Layer 7 of a small transformer language model trained on English Wikipedia (11 layers, counted from 0, width 128).
A neuron's activation on a vector x is GELU(weights . x), where the dot is the dot product.

Input weights of the MLP neurons that the questions are about. A number n stands for (n - 128) times 0.0062.
n8: 126, 121, 162, 152, 101, 169, 98, 113, 88, 135, 85, 121, 99, 197, 102, 151, 143, 130, 149, 155, 80, 185, 88, 132, 120, 134, 170, 147, 104, 169, 154, 178, 121, 176, 136, 194, 110, 208, 61, 128, 165, 121, 148, 133, 123, 129, 171, 163, 145, 163, 126, 130, 145, 132, 110, 172, 104, 148, 118, 169, 181, 144, 112, 124, 160, 125, 135, 86, 117, 98, 126, 149, 165, 160, 116, 82, 154, 120, 59, 117, 150, 151, 109, 94, 115, 130, 143, 74, 134, 113, 105, 178, 159, 163, 139, 105, 65, 164, 131, 111, 126, 174, 149, 166, 146, 114, 131, 133, 202, 116, 111, 136, 156, 186, 140, 102, 143, 170, 120, 114, 80, 130, 92, 140, 155, 92, 198, 108
n51: 100, 142, 89, 115, 107, 116, 92, 166, 104, 120, 127, 157, 160, 161, 102, 116, 133, 178, 79, 177, 177, 120, 162, 156, 132, 150, 174, 95, 132, 141, 76, 160, 139, 97, 162, 173, 93, 83, 129, 143, 72, 145, 216, 95, 131, 124, 157, 153, 138, 93, 163, 71, 113, 140, 138, 109, 147, 148, 167, 140, 94, 120, 122, 73, 157, 126, 105, 89, 120, 147, 115, 154, 117, 151, 130, 174, 75, 166, 138, 141, 182, 125, 89, 140, 144, 204, 160, 107, 134, 216, 119, 51, 112, 112, 185, 123, 86, 155, 123, 106, 120, 117, 131, 83, 167, 82, 140, 89, 113, 119, 180, 93, 131, 194, 132, 143, 114, 121, 131, 100, 163, 164, 113, 151, 180, 130, 204, 191
n68: 133, 109, 90, 87, 137, 130, 129, 124, 153, 120, 101, 149, 146, 102, 53, 108, 122, 151, 185, 126, 160, 181, 183, 130, 117, 148, 90, 108, 119, 148, 114, 140, 91, 112, 111, 115, 137, 77, 79, 89, 102, 107, 150, 65, 147, 155, 123, 94, 111, 103, 170, 138, 132, 131, 149, 107, 138, 132, 104, 109, 54, 175, 101, 104, 149, 100, 129, 61, 115, 168, 153, 140, 93, 172, 136, 71, 103, 168, 164, 169, 145, 103, 100, 169, 106, 196, 123, 117, 154, 152, 124, 105, 143, 157, 144, 146, 154, 170, 130, 119, 53, 163, 144, 169, 85, 150, 123, 158, 93, 79, 117, 190, 161, 139, 118, 72, 137, 109, 90, 149, 107, 108, 145, 92, 137, 145, 140, 129
n75: 148, 122, 124, 109, 95, 110, 148, 149, 180, 158, 97, 102, 137, 107, 200, 104, 104, 141, 81, 146, 163, 105, 86, 164, 103, 186, 153, 156, 99, 129, 131, 169, 153, 189, 63, 177, 150, 116, 126, 132, 115, 143, 168, 72, 111, 120, 134, 85, 161, 149, 161, 104, 95, 67, 167, 105, 146, 127, 140, 132, 104, 154, 159, 123, 138, 110, 134, 115, 139, 122, 182, 81, 108, 185, 104, 130, 95, 151, 99, 7, 145, 107, 86, 126, 135, 198, 69, 69, 145, 165, 122, 89, 104, 165, 144, 93, 173, 104, 136, 140, 191, 119, 157, 117, 147, 87, 111, 143, 83, 147, 95, 107, 133, 114, 156, 199, 101, 159, 154, 96, 110, 134, 186, 156, 109, 80, 125, 93
n174: 120, 72, 147, 67, 160, 145, 105, 146, 98, 151, 89, 138, 147, 99, 118, 135, 189, 157, 133, 128, 124, 184, 160, 107, 185, 129, 128, 161, 126, 141, 94, 94, 163, 119, 75, 169, 130, 110, 145, 117, 161, 156, 111, 124, 154, 120, 105, 125, 115, 143, 120, 143, 114, 137, 146, 132, 176, 125, 150, 62, 105, 86, 136, 124, 158, 143, 158, 116, 147, 140, 44, 147, 128, 141, 100, 142, 128, 84, 116, 178, 132, 152, 124, 138, 80, 155, 217, 108, 121, 141, 143, 130, 124, 105, 88, 172, 111, 162, 122, 99, 160, 109, 137, 124, 152, 131, 136, 166, 123, 166, 139, 117, 150, 189, 68, 120, 146, 123, 123, 154, 134, 112, 159, 157, 105, 136, 146, 93
n235: 160, 78, 63, 72, 150, 143, 135, 98, 89, 183, 102, 65, 136, 130, 142, 158, 106, 104, 108, 135, 152, 136, 125, 169, 106, 142, 166, 164, 118, 161, 115, 130, 126, 157, 129, 124, 141, 108, 115, 103, 128, 115, 125, 97, 138, 138, 58, 165, 187, 141, 194, 164, 164, 205, 85, 159, 168, 156, 145, 106, 113, 145, 146, 134, 98, 145, 119, 113, 129, 112, 100, 163, 150, 107, 114, 139, 39, 114, 119, 171, 150, 101, 155, 154, 120, 93, 102, 113, 105, 98, 154, 154, 80, 82, 136, 145, 150, 77, 158, 141, 161, 119, 85, 99, 157, 107, 73, 97, 130, 124, 79, 133, 143, 149, 131, 138, 69, 131, 166, 103, 156, 106, 74, 98, 141, 139, 135, 154
n271: 133, 114, 143, 116, 171, 124, 134, 149, 130, 105, 141, 154, 185, 160, 104, 149, 118, 122, 109, 58, 113, 93, 131, 170, 142, 153, 125, 192, 127, 153, 117, 135, 131, 132, 145, 176, 105, 114, 124, 155, 124, 74, 141, 149, 144, 105, 87, 139, 117, 153, 169, 137, 148, 116, 137, 85, 165, 150, 115, 146, 111, 131, 112, 116, 154, 93, 71, 155, 123, 107, 130, 104, 140, 168, 130, 147, 149, 143, 114, 104, 114, 198, 118, 139, 147, 113, 149, 131, 173, 104, 100, 85, 133, 123, 102, 158, 79, 160, 99, 150, 98, 106, 184, 111, 67, 181, 168, 74, 156, 104, 113, 145, 118, 182, 179, 163, 116, 63, 120, 83, 148, 179, 102, 96, 123, 162, 113, 118
n299: 64, 186, 123, 163, 154, 97, 118, 150, 118, 156, 163, 134, 98, 163, 144, 167, 119, 155, 113, 175, 126, 184, 150, 127, 109, 130, 118, 107, 124, 124, 170, 99, 146, 133, 121, 154, 104, 134, 112, 113, 125, 105, 118, 146, 159, 81, 83, 110, 157, 181, 163, 105, 150, 189, 164, 107, 74, 102, 178, 70, 108, 104, 107, 103, 86, 120, 133, 126, 146, 62, 133, 171, 112, 157, 138, 94, 138, 99, 134, 119, 118, 172, 98, 160, 165, 132, 208, 159, 187, 207, 144, 142, 150, 155, 148, 131, 100, 138, 78, 131, 155, 111, 92, 130, 147, 82, 136, 131, 150, 93, 125, 145, 197, 134, 94, 113, 148, 100, 137, 149, 86, 131, 123, 147, 131, 113, 112, 169
n343: 181, 119, 125, 77, 153, 113, 160, 146, 122, 142, 73, 174, 62, 124, 143, 131, 123, 96, 128, 118, 131, 111, 107, 124, 139, 189, 127, 100, 148, 127, 115, 151, 134, 123, 101, 120, 161, 132, 113, 85, 129, 128, 121, 141, 139, 109, 128, 148, 161, 172, 149, 191, 91, 179, 102, 140, 134, 122, 111, 90, 160, 126, 79, 204, 123, 97, 165, 96, 146, 132, 111, 120, 73, 101, 176, 113, 115, 82, 76, 120, 125, 27, 157, 151, 116, 101, 109, 94, 124, 147, 102, 119, 105, 101, 158, 62, 157, 169, 144, 154, 121, 111, 136, 139, 153, 133, 183, 173, 144, 144, 123, 170, 113, 177, 175, 164, 153, 175, 74, 126, 122, 175, 154, 106, 185, 151, 126, 112

Each question shows a token from some text and the vector x that enters the MLP there. A number n stands for (n - 128) times 0.04.

"m": 154, 116, 133, 146, 172, 113, 90, 138, 107, 92, 143, 120, 92, 98, 134, 118, 79, 152, 103, 87, 102, 102, 123, 110, 94, 140, 149, 143, 187, 162, 123, 134, 110, 106, 122, 121, 117, 120, 94, 175, 146, 117, 135, 112, 183, 101, 118, 106, 152, 112, 128, 78, 158, 141, 160, 110, 127, 138, 135, 134, 152, 102, 107, 127, 166, 168, 95, 116, 111, 131, 134, 97, 97, 117, 143, 134, 103, 154, 156, 159, 108, 171, 148, 105, 133, 84, 130, 110, 142, 105, 105, 130, 171, 143, 167, 143, 162, 145, 164, 140, 174, 115, 85, 116, 143, 89, 131, 100, 145, 110, 151, 59, 124, 112, 155, 151, 155, 97, 142, 176, 158, 172, 130, 125, 126, 139, 104, 117
Which three neurons fire most, strongest first? n271, n51, n299

"ed": 126, 82, 184, 144, 103, 127, 155, 145, 69, 90, 129, 144, 79, 117, 183, 136, 97, 151, 119, 137, 112, 139, 128, 129, 108, 134, 139, 119, 179, 140, 103, 104, 138, 88, 124, 106, 128, 128, 120, 166, 150, 122, 110, 142, 146, 138, 130, 129, 124, 143, 106, 123, 151, 124, 133, 118, 121, 161, 147, 162, 129, 130, 126, 103, 143, 158, 113, 114, 112, 105, 121, 102, 140, 92, 133, 123, 99, 131, 133, 184, 125, 148, 99, 108, 90, 111, 116, 124, 116, 104, 92, 126, 226, 146, 104, 127, 123, 157, 128, 147, 125, 162, 104, 170, 144, 140, 140, 158, 161, 122, 152, 82, 150, 88, 137, 106, 123, 108, 107, 158, 156, 121, 162, 99, 107, 114, 115, 119
The two highest activations, in order: n8, n174

"t": 144, 88, 158, 137, 103, 101, 137, 149, 101, 89, 177, 126, 61, 107, 199, 131, 102, 159, 124, 139, 144, 105, 108, 121, 117, 144, 136, 106, 153, 139, 105, 109, 146, 130, 129, 97, 90, 146, 97, 150, 179, 148, 104, 125, 148, 151, 129, 100, 132, 142, 124, 134, 149, 101, 137, 124, 125, 169, 157, 158, 119, 87, 126, 97, 140, 138, 107, 118, 97, 116, 123, 86, 134, 129, 138, 126, 96, 143, 131, 141, 144, 169, 125, 114, 97, 104, 113, 118, 138, 112, 82, 95, 205, 144, 135, 157, 128, 154, 121, 140, 161, 144, 72, 164, 103, 137, 110, 156, 112, 137, 149, 92, 119, 90, 123, 129, 132, 124, 125, 161, 170, 143, 167, 109, 119, 139, 126, 118
The neuron with the highest activation: n75

"at": 144, 78, 152, 104, 150, 121, 135, 117, 90, 100, 181, 150, 89, 117, 143, 111, 92, 148, 99, 145, 95, 109, 113, 127, 97, 152, 142, 112, 126, 134, 117, 122, 148, 145, 102, 76, 140, 108, 106, 158, 170, 114, 85, 118, 156, 136, 144, 118, 121, 141, 106, 102, 125, 80, 131, 98, 116, 121, 130, 166, 158, 132, 101, 112, 176, 94, 119, 119, 123, 122, 135, 86, 138, 129, 133, 166, 100, 166, 164, 141, 128, 183, 109, 112, 142, 115, 99, 117, 151, 116, 79, 141, 153, 158, 155, 186, 139, 163, 121, 117, 133, 118, 82, 107, 183, 85, 132, 139, 143, 153, 159, 119, 134, 133, 125, 133, 117, 103, 113, 151, 166, 156, 149, 127, 112, 156, 115, 121
Which three neurons fire most, strongest first? n271, n75, n51

"aim": 139, 93, 145, 140, 119, 66, 154, 140, 99, 87, 159, 131, 97, 116, 163, 140, 84, 160, 146, 171, 99, 131, 100, 134, 51, 118, 114, 135, 161, 114, 121, 99, 139, 126, 102, 93, 133, 134, 134, 166, 160, 141, 94, 130, 135, 137, 134, 109, 126, 131, 87, 117, 140, 113, 120, 133, 144, 132, 134, 160, 124, 94, 91, 124, 105, 188, 119, 97, 114, 129, 128, 108, 143, 111, 144, 148, 71, 136, 119, 162, 161, 173, 119, 132, 145, 103, 126, 114, 117, 124, 112, 138, 193, 132, 121, 139, 141, 160, 115, 141, 118, 149, 59, 150, 138, 131, 133, 145, 110, 115, 187, 69, 154, 91, 164, 130, 149, 112, 139, 170, 186, 101, 150, 126, 119, 127, 103, 109
The neuron with the highest activation: n299

" |": 181, 94, 158, 140, 114, 139, 113, 133, 80, 89, 127, 145, 68, 111, 163, 130, 105, 149, 121, 129, 110, 125, 128, 117, 111, 124, 126, 110, 159, 153, 108, 124, 133, 151, 141, 105, 131, 139, 118, 153, 182, 121, 111, 113, 126, 147, 141, 144, 101, 147, 102, 157, 142, 111, 147, 87, 125, 141, 121, 141, 139, 111, 152, 109, 169, 153, 111, 120, 121, 121, 125, 105, 124, 93, 130, 129, 130, 122, 167, 180, 145, 168, 116, 136, 53, 95, 111, 103, 120, 98, 95, 164, 179, 166, 143, 128, 131, 147, 134, 124, 120, 111, 89, 144, 140, 129, 132, 144, 126, 115, 178, 83, 144, 130, 117, 134, 110, 134, 108, 128, 180, 140, 139, 124, 89, 139, 84, 124
Which neuron fires most, and how strongly? n174, at about 1.5

" M": 184, 120, 148, 100, 131, 124, 124, 96, 92, 100, 130, 135, 79, 135, 142, 119, 77, 164, 126, 101, 109, 107, 131, 143, 103, 127, 135, 149, 167, 151, 111, 129, 131, 126, 151, 82, 113, 139, 119, 149, 161, 132, 89, 72, 153, 132, 117, 111, 67, 125, 115, 127, 166, 147, 134, 118, 110, 138, 133, 150, 160, 121, 109, 109, 177, 183, 112, 125, 106, 123, 181, 89, 128, 98, 157, 159, 86, 161, 152, 177, 108, 154, 134, 132, 111, 102, 85, 90, 136, 105, 92, 145, 195, 125, 149, 117, 163, 144, 153, 164, 148, 82, 105, 136, 135, 110, 130, 114, 140, 128, 148, 96, 116, 113, 135, 137, 135, 121, 130, 138, 181, 130, 114, 138, 118, 140, 93, 134
Which neuron fires most, and how strongly? n235, at about 1.6

"ve": 125, 129, 106, 175, 126, 136, 128, 142, 86, 130, 138, 137, 115, 103, 145, 153, 87, 151, 138, 136, 123, 115, 117, 137, 61, 164, 132, 131, 124, 141, 112, 123, 159, 126, 94, 110, 121, 116, 112, 162, 159, 142, 105, 119, 200, 137, 125, 111, 161, 133, 83, 131, 95, 108, 131, 112, 130, 111, 140, 140, 149, 124, 123, 111, 128, 130, 99, 146, 138, 136, 139, 132, 133, 132, 117, 136, 73, 122, 140, 182, 128, 142, 135, 124, 111, 109, 101, 73, 132, 122, 94, 136, 204, 109, 147, 137, 143, 132, 117, 114, 139, 135, 60, 103, 148, 111, 107, 126, 146, 147, 161, 65, 157, 156, 86, 135, 114, 94, 139, 166, 220, 145, 138, 139, 101, 177, 79, 102
Which neuron fires most, and how strongly? n235, at about 2.4

" to": 115, 102, 163, 139, 107, 123, 132, 143, 104, 120, 120, 142, 70, 126, 150, 143, 93, 170, 113, 102, 134, 103, 128, 134, 90, 131, 105, 135, 127, 151, 127, 121, 135, 116, 114, 113, 126, 129, 123, 163, 180, 164, 110, 96, 158, 149, 128, 116, 142, 144, 117, 115, 138, 146, 134, 151, 142, 137, 133, 150, 130, 126, 112, 130, 164, 158, 100, 104, 115, 128, 130, 104, 120, 99, 107, 100, 95, 150, 139, 162, 113, 163, 156, 99, 60, 133, 123, 118, 137, 99, 97, 133, 215, 151, 136, 112, 135, 137, 123, 111, 107, 146, 81, 143, 112, 116, 116, 168, 157, 120, 155, 69, 143, 123, 124, 111, 167, 100, 111, 156, 187, 161, 132, 111, 132, 105, 121, 114
The two highest activations, in order: n8, n174

"s": 112, 106, 141, 168, 104, 104, 110, 133, 83, 116, 153, 174, 84, 145, 163, 153, 104, 150, 102, 136, 135, 135, 128, 132, 62, 179, 136, 113, 167, 141, 125, 108, 141, 90, 115, 114, 125, 133, 91, 167, 144, 131, 121, 80, 150, 127, 108, 116, 155, 137, 107, 121, 123, 125, 122, 105, 138, 154, 145, 132, 151, 114, 125, 97, 136, 170, 105, 128, 113, 115, 125, 115, 126, 124, 109, 126, 93, 108, 128, 177, 156, 161, 120, 102, 93, 133, 103, 94, 153, 75, 94, 145, 206, 124, 146, 120, 130, 136, 140, 146, 133, 122, 102, 134, 122, 128, 149, 137, 129, 158, 169, 77, 177, 98, 123, 126, 164, 100, 129, 172, 177, 142, 133, 105, 99, 151, 131, 122
Which three neurons fire most, strongest first? n299, n51, n8

" first": 134, 88, 146, 160, 126, 122, 168, 139, 77, 114, 128, 150, 52, 97, 155, 133, 93, 140, 114, 124, 114, 111, 129, 137, 116, 128, 139, 128, 155, 139, 117, 123, 170, 154, 132, 95, 144, 101, 120, 179, 144, 147, 134, 122, 121, 160, 112, 133, 134, 125, 83, 131, 133, 130, 137, 112, 115, 131, 151, 152, 109, 128, 127, 99, 144, 155, 93, 105, 136, 121, 116, 112, 108, 102, 137, 162, 128, 114, 127, 162, 117, 150, 134, 135, 74, 82, 102, 84, 118, 157, 93, 133, 171, 158, 115, 180, 123, 154, 111, 120, 156, 115, 108, 156, 118, 118, 107, 141, 110, 139, 163, 111, 135, 109, 130, 141, 147, 110, 125, 166, 213, 124, 126, 104, 137, 142, 102, 106
Which neuron fires most, and how strongly? n174, at about 1.4

"ent": 99, 92, 158, 154, 106, 120, 136, 144, 116, 127, 134, 146, 88, 107, 171, 161, 90, 141, 126, 126, 145, 120, 85, 171, 84, 145, 133, 134, 184, 132, 109, 104, 150, 102, 105, 67, 116, 122, 87, 139, 139, 154, 77, 125, 113, 122, 132, 104, 143, 112, 121, 131, 111, 103, 136, 125, 127, 154, 156, 134, 125, 128, 95, 105, 153, 169, 91, 124, 105, 129, 123, 92, 148, 110, 133, 140, 111, 133, 130, 159, 137, 162, 100, 123, 153, 104, 65, 105, 137, 136, 102, 127, 204, 124, 124, 134, 139, 143, 105, 146, 154, 149, 74, 154, 122, 130, 157, 160, 120, 163, 179, 65, 132, 93, 175, 136, 139, 133, 138, 125, 142, 144, 139, 112, 117, 161, 107, 126
Which neuron fires most, and how strongly? n75, at about 1.2

" it": 137, 118, 149, 132, 119, 115, 133, 128, 96, 95, 139, 160, 92, 137, 151, 113, 71, 171, 103, 155, 111, 135, 126, 120, 96, 132, 89, 143, 132, 155, 105, 103, 135, 123, 114, 86, 110, 140, 88, 188, 163, 128, 122, 124, 136, 158, 111, 87, 120, 148, 119, 130, 127, 96, 124, 125, 138, 115, 118, 160, 133, 85, 75, 138, 139, 135, 111, 140, 129, 131, 148, 122, 128, 122, 102, 123, 96, 145, 131, 177, 118, 177, 104, 125, 93, 104, 123, 93, 117, 114, 120, 117, 203, 164, 125, 133, 136, 157, 111, 140, 140, 153, 70, 175, 139, 129, 116, 135, 156, 143, 156, 118, 164, 142, 117, 118, 128, 105, 130, 179, 215, 119, 137, 105, 126, 147, 88, 117
Which neuron fires most, and how strongly? n174, at about 0.7

" desc": 125, 93, 148, 144, 111, 131, 96, 128, 108, 90, 137, 136, 117, 130, 161, 115, 58, 153, 84, 165, 100, 115, 125, 119, 83, 120, 107, 123, 174, 118, 102, 113, 141, 130, 132, 117, 140, 124, 102, 168, 141, 114, 107, 130, 186, 152, 99, 94, 149, 153, 128, 131, 155, 135, 124, 95, 130, 133, 110, 155, 143, 117, 111, 160, 177, 165, 123, 96, 85, 122, 146, 81, 138, 109, 139, 147, 110, 162, 164, 185, 114, 169, 138, 115, 144, 100, 94, 119, 120, 112, 71, 130, 156, 162, 134, 130, 118, 110, 123, 136, 168, 117, 110, 126, 118, 135, 130, 110, 130, 137, 161, 138, 112, 99, 152, 101, 153, 148, 147, 182, 155, 184, 127, 97, 130, 138, 90, 90
Which neuron fires most, and how strongly? n271, at about 1.3

" y": 131, 113, 122, 119, 105, 126, 112, 151, 80, 110, 106, 141, 79, 99, 146, 133, 86, 187, 135, 135, 114, 107, 113, 146, 97, 129, 127, 125, 138, 128, 119, 123, 142, 148, 123, 96, 145, 126, 104, 111, 187, 136, 112, 123, 185, 163, 96, 176, 88, 162, 64, 124, 162, 134, 155, 92, 125, 112, 136, 170, 120, 119, 136, 119, 122, 140, 121, 134, 104, 130, 121, 88, 90, 126, 116, 136, 99, 128, 154, 177, 116, 148, 134, 116, 97, 125, 123, 116, 136, 141, 97, 182, 184, 146, 139, 113, 148, 140, 123, 136, 169, 142, 104, 121, 74, 120, 105, 150, 136, 118, 159, 94, 127, 137, 129, 122, 126, 86, 127, 167, 209, 143, 148, 118, 119, 119, 110, 151
The neuron with the highest activation: n174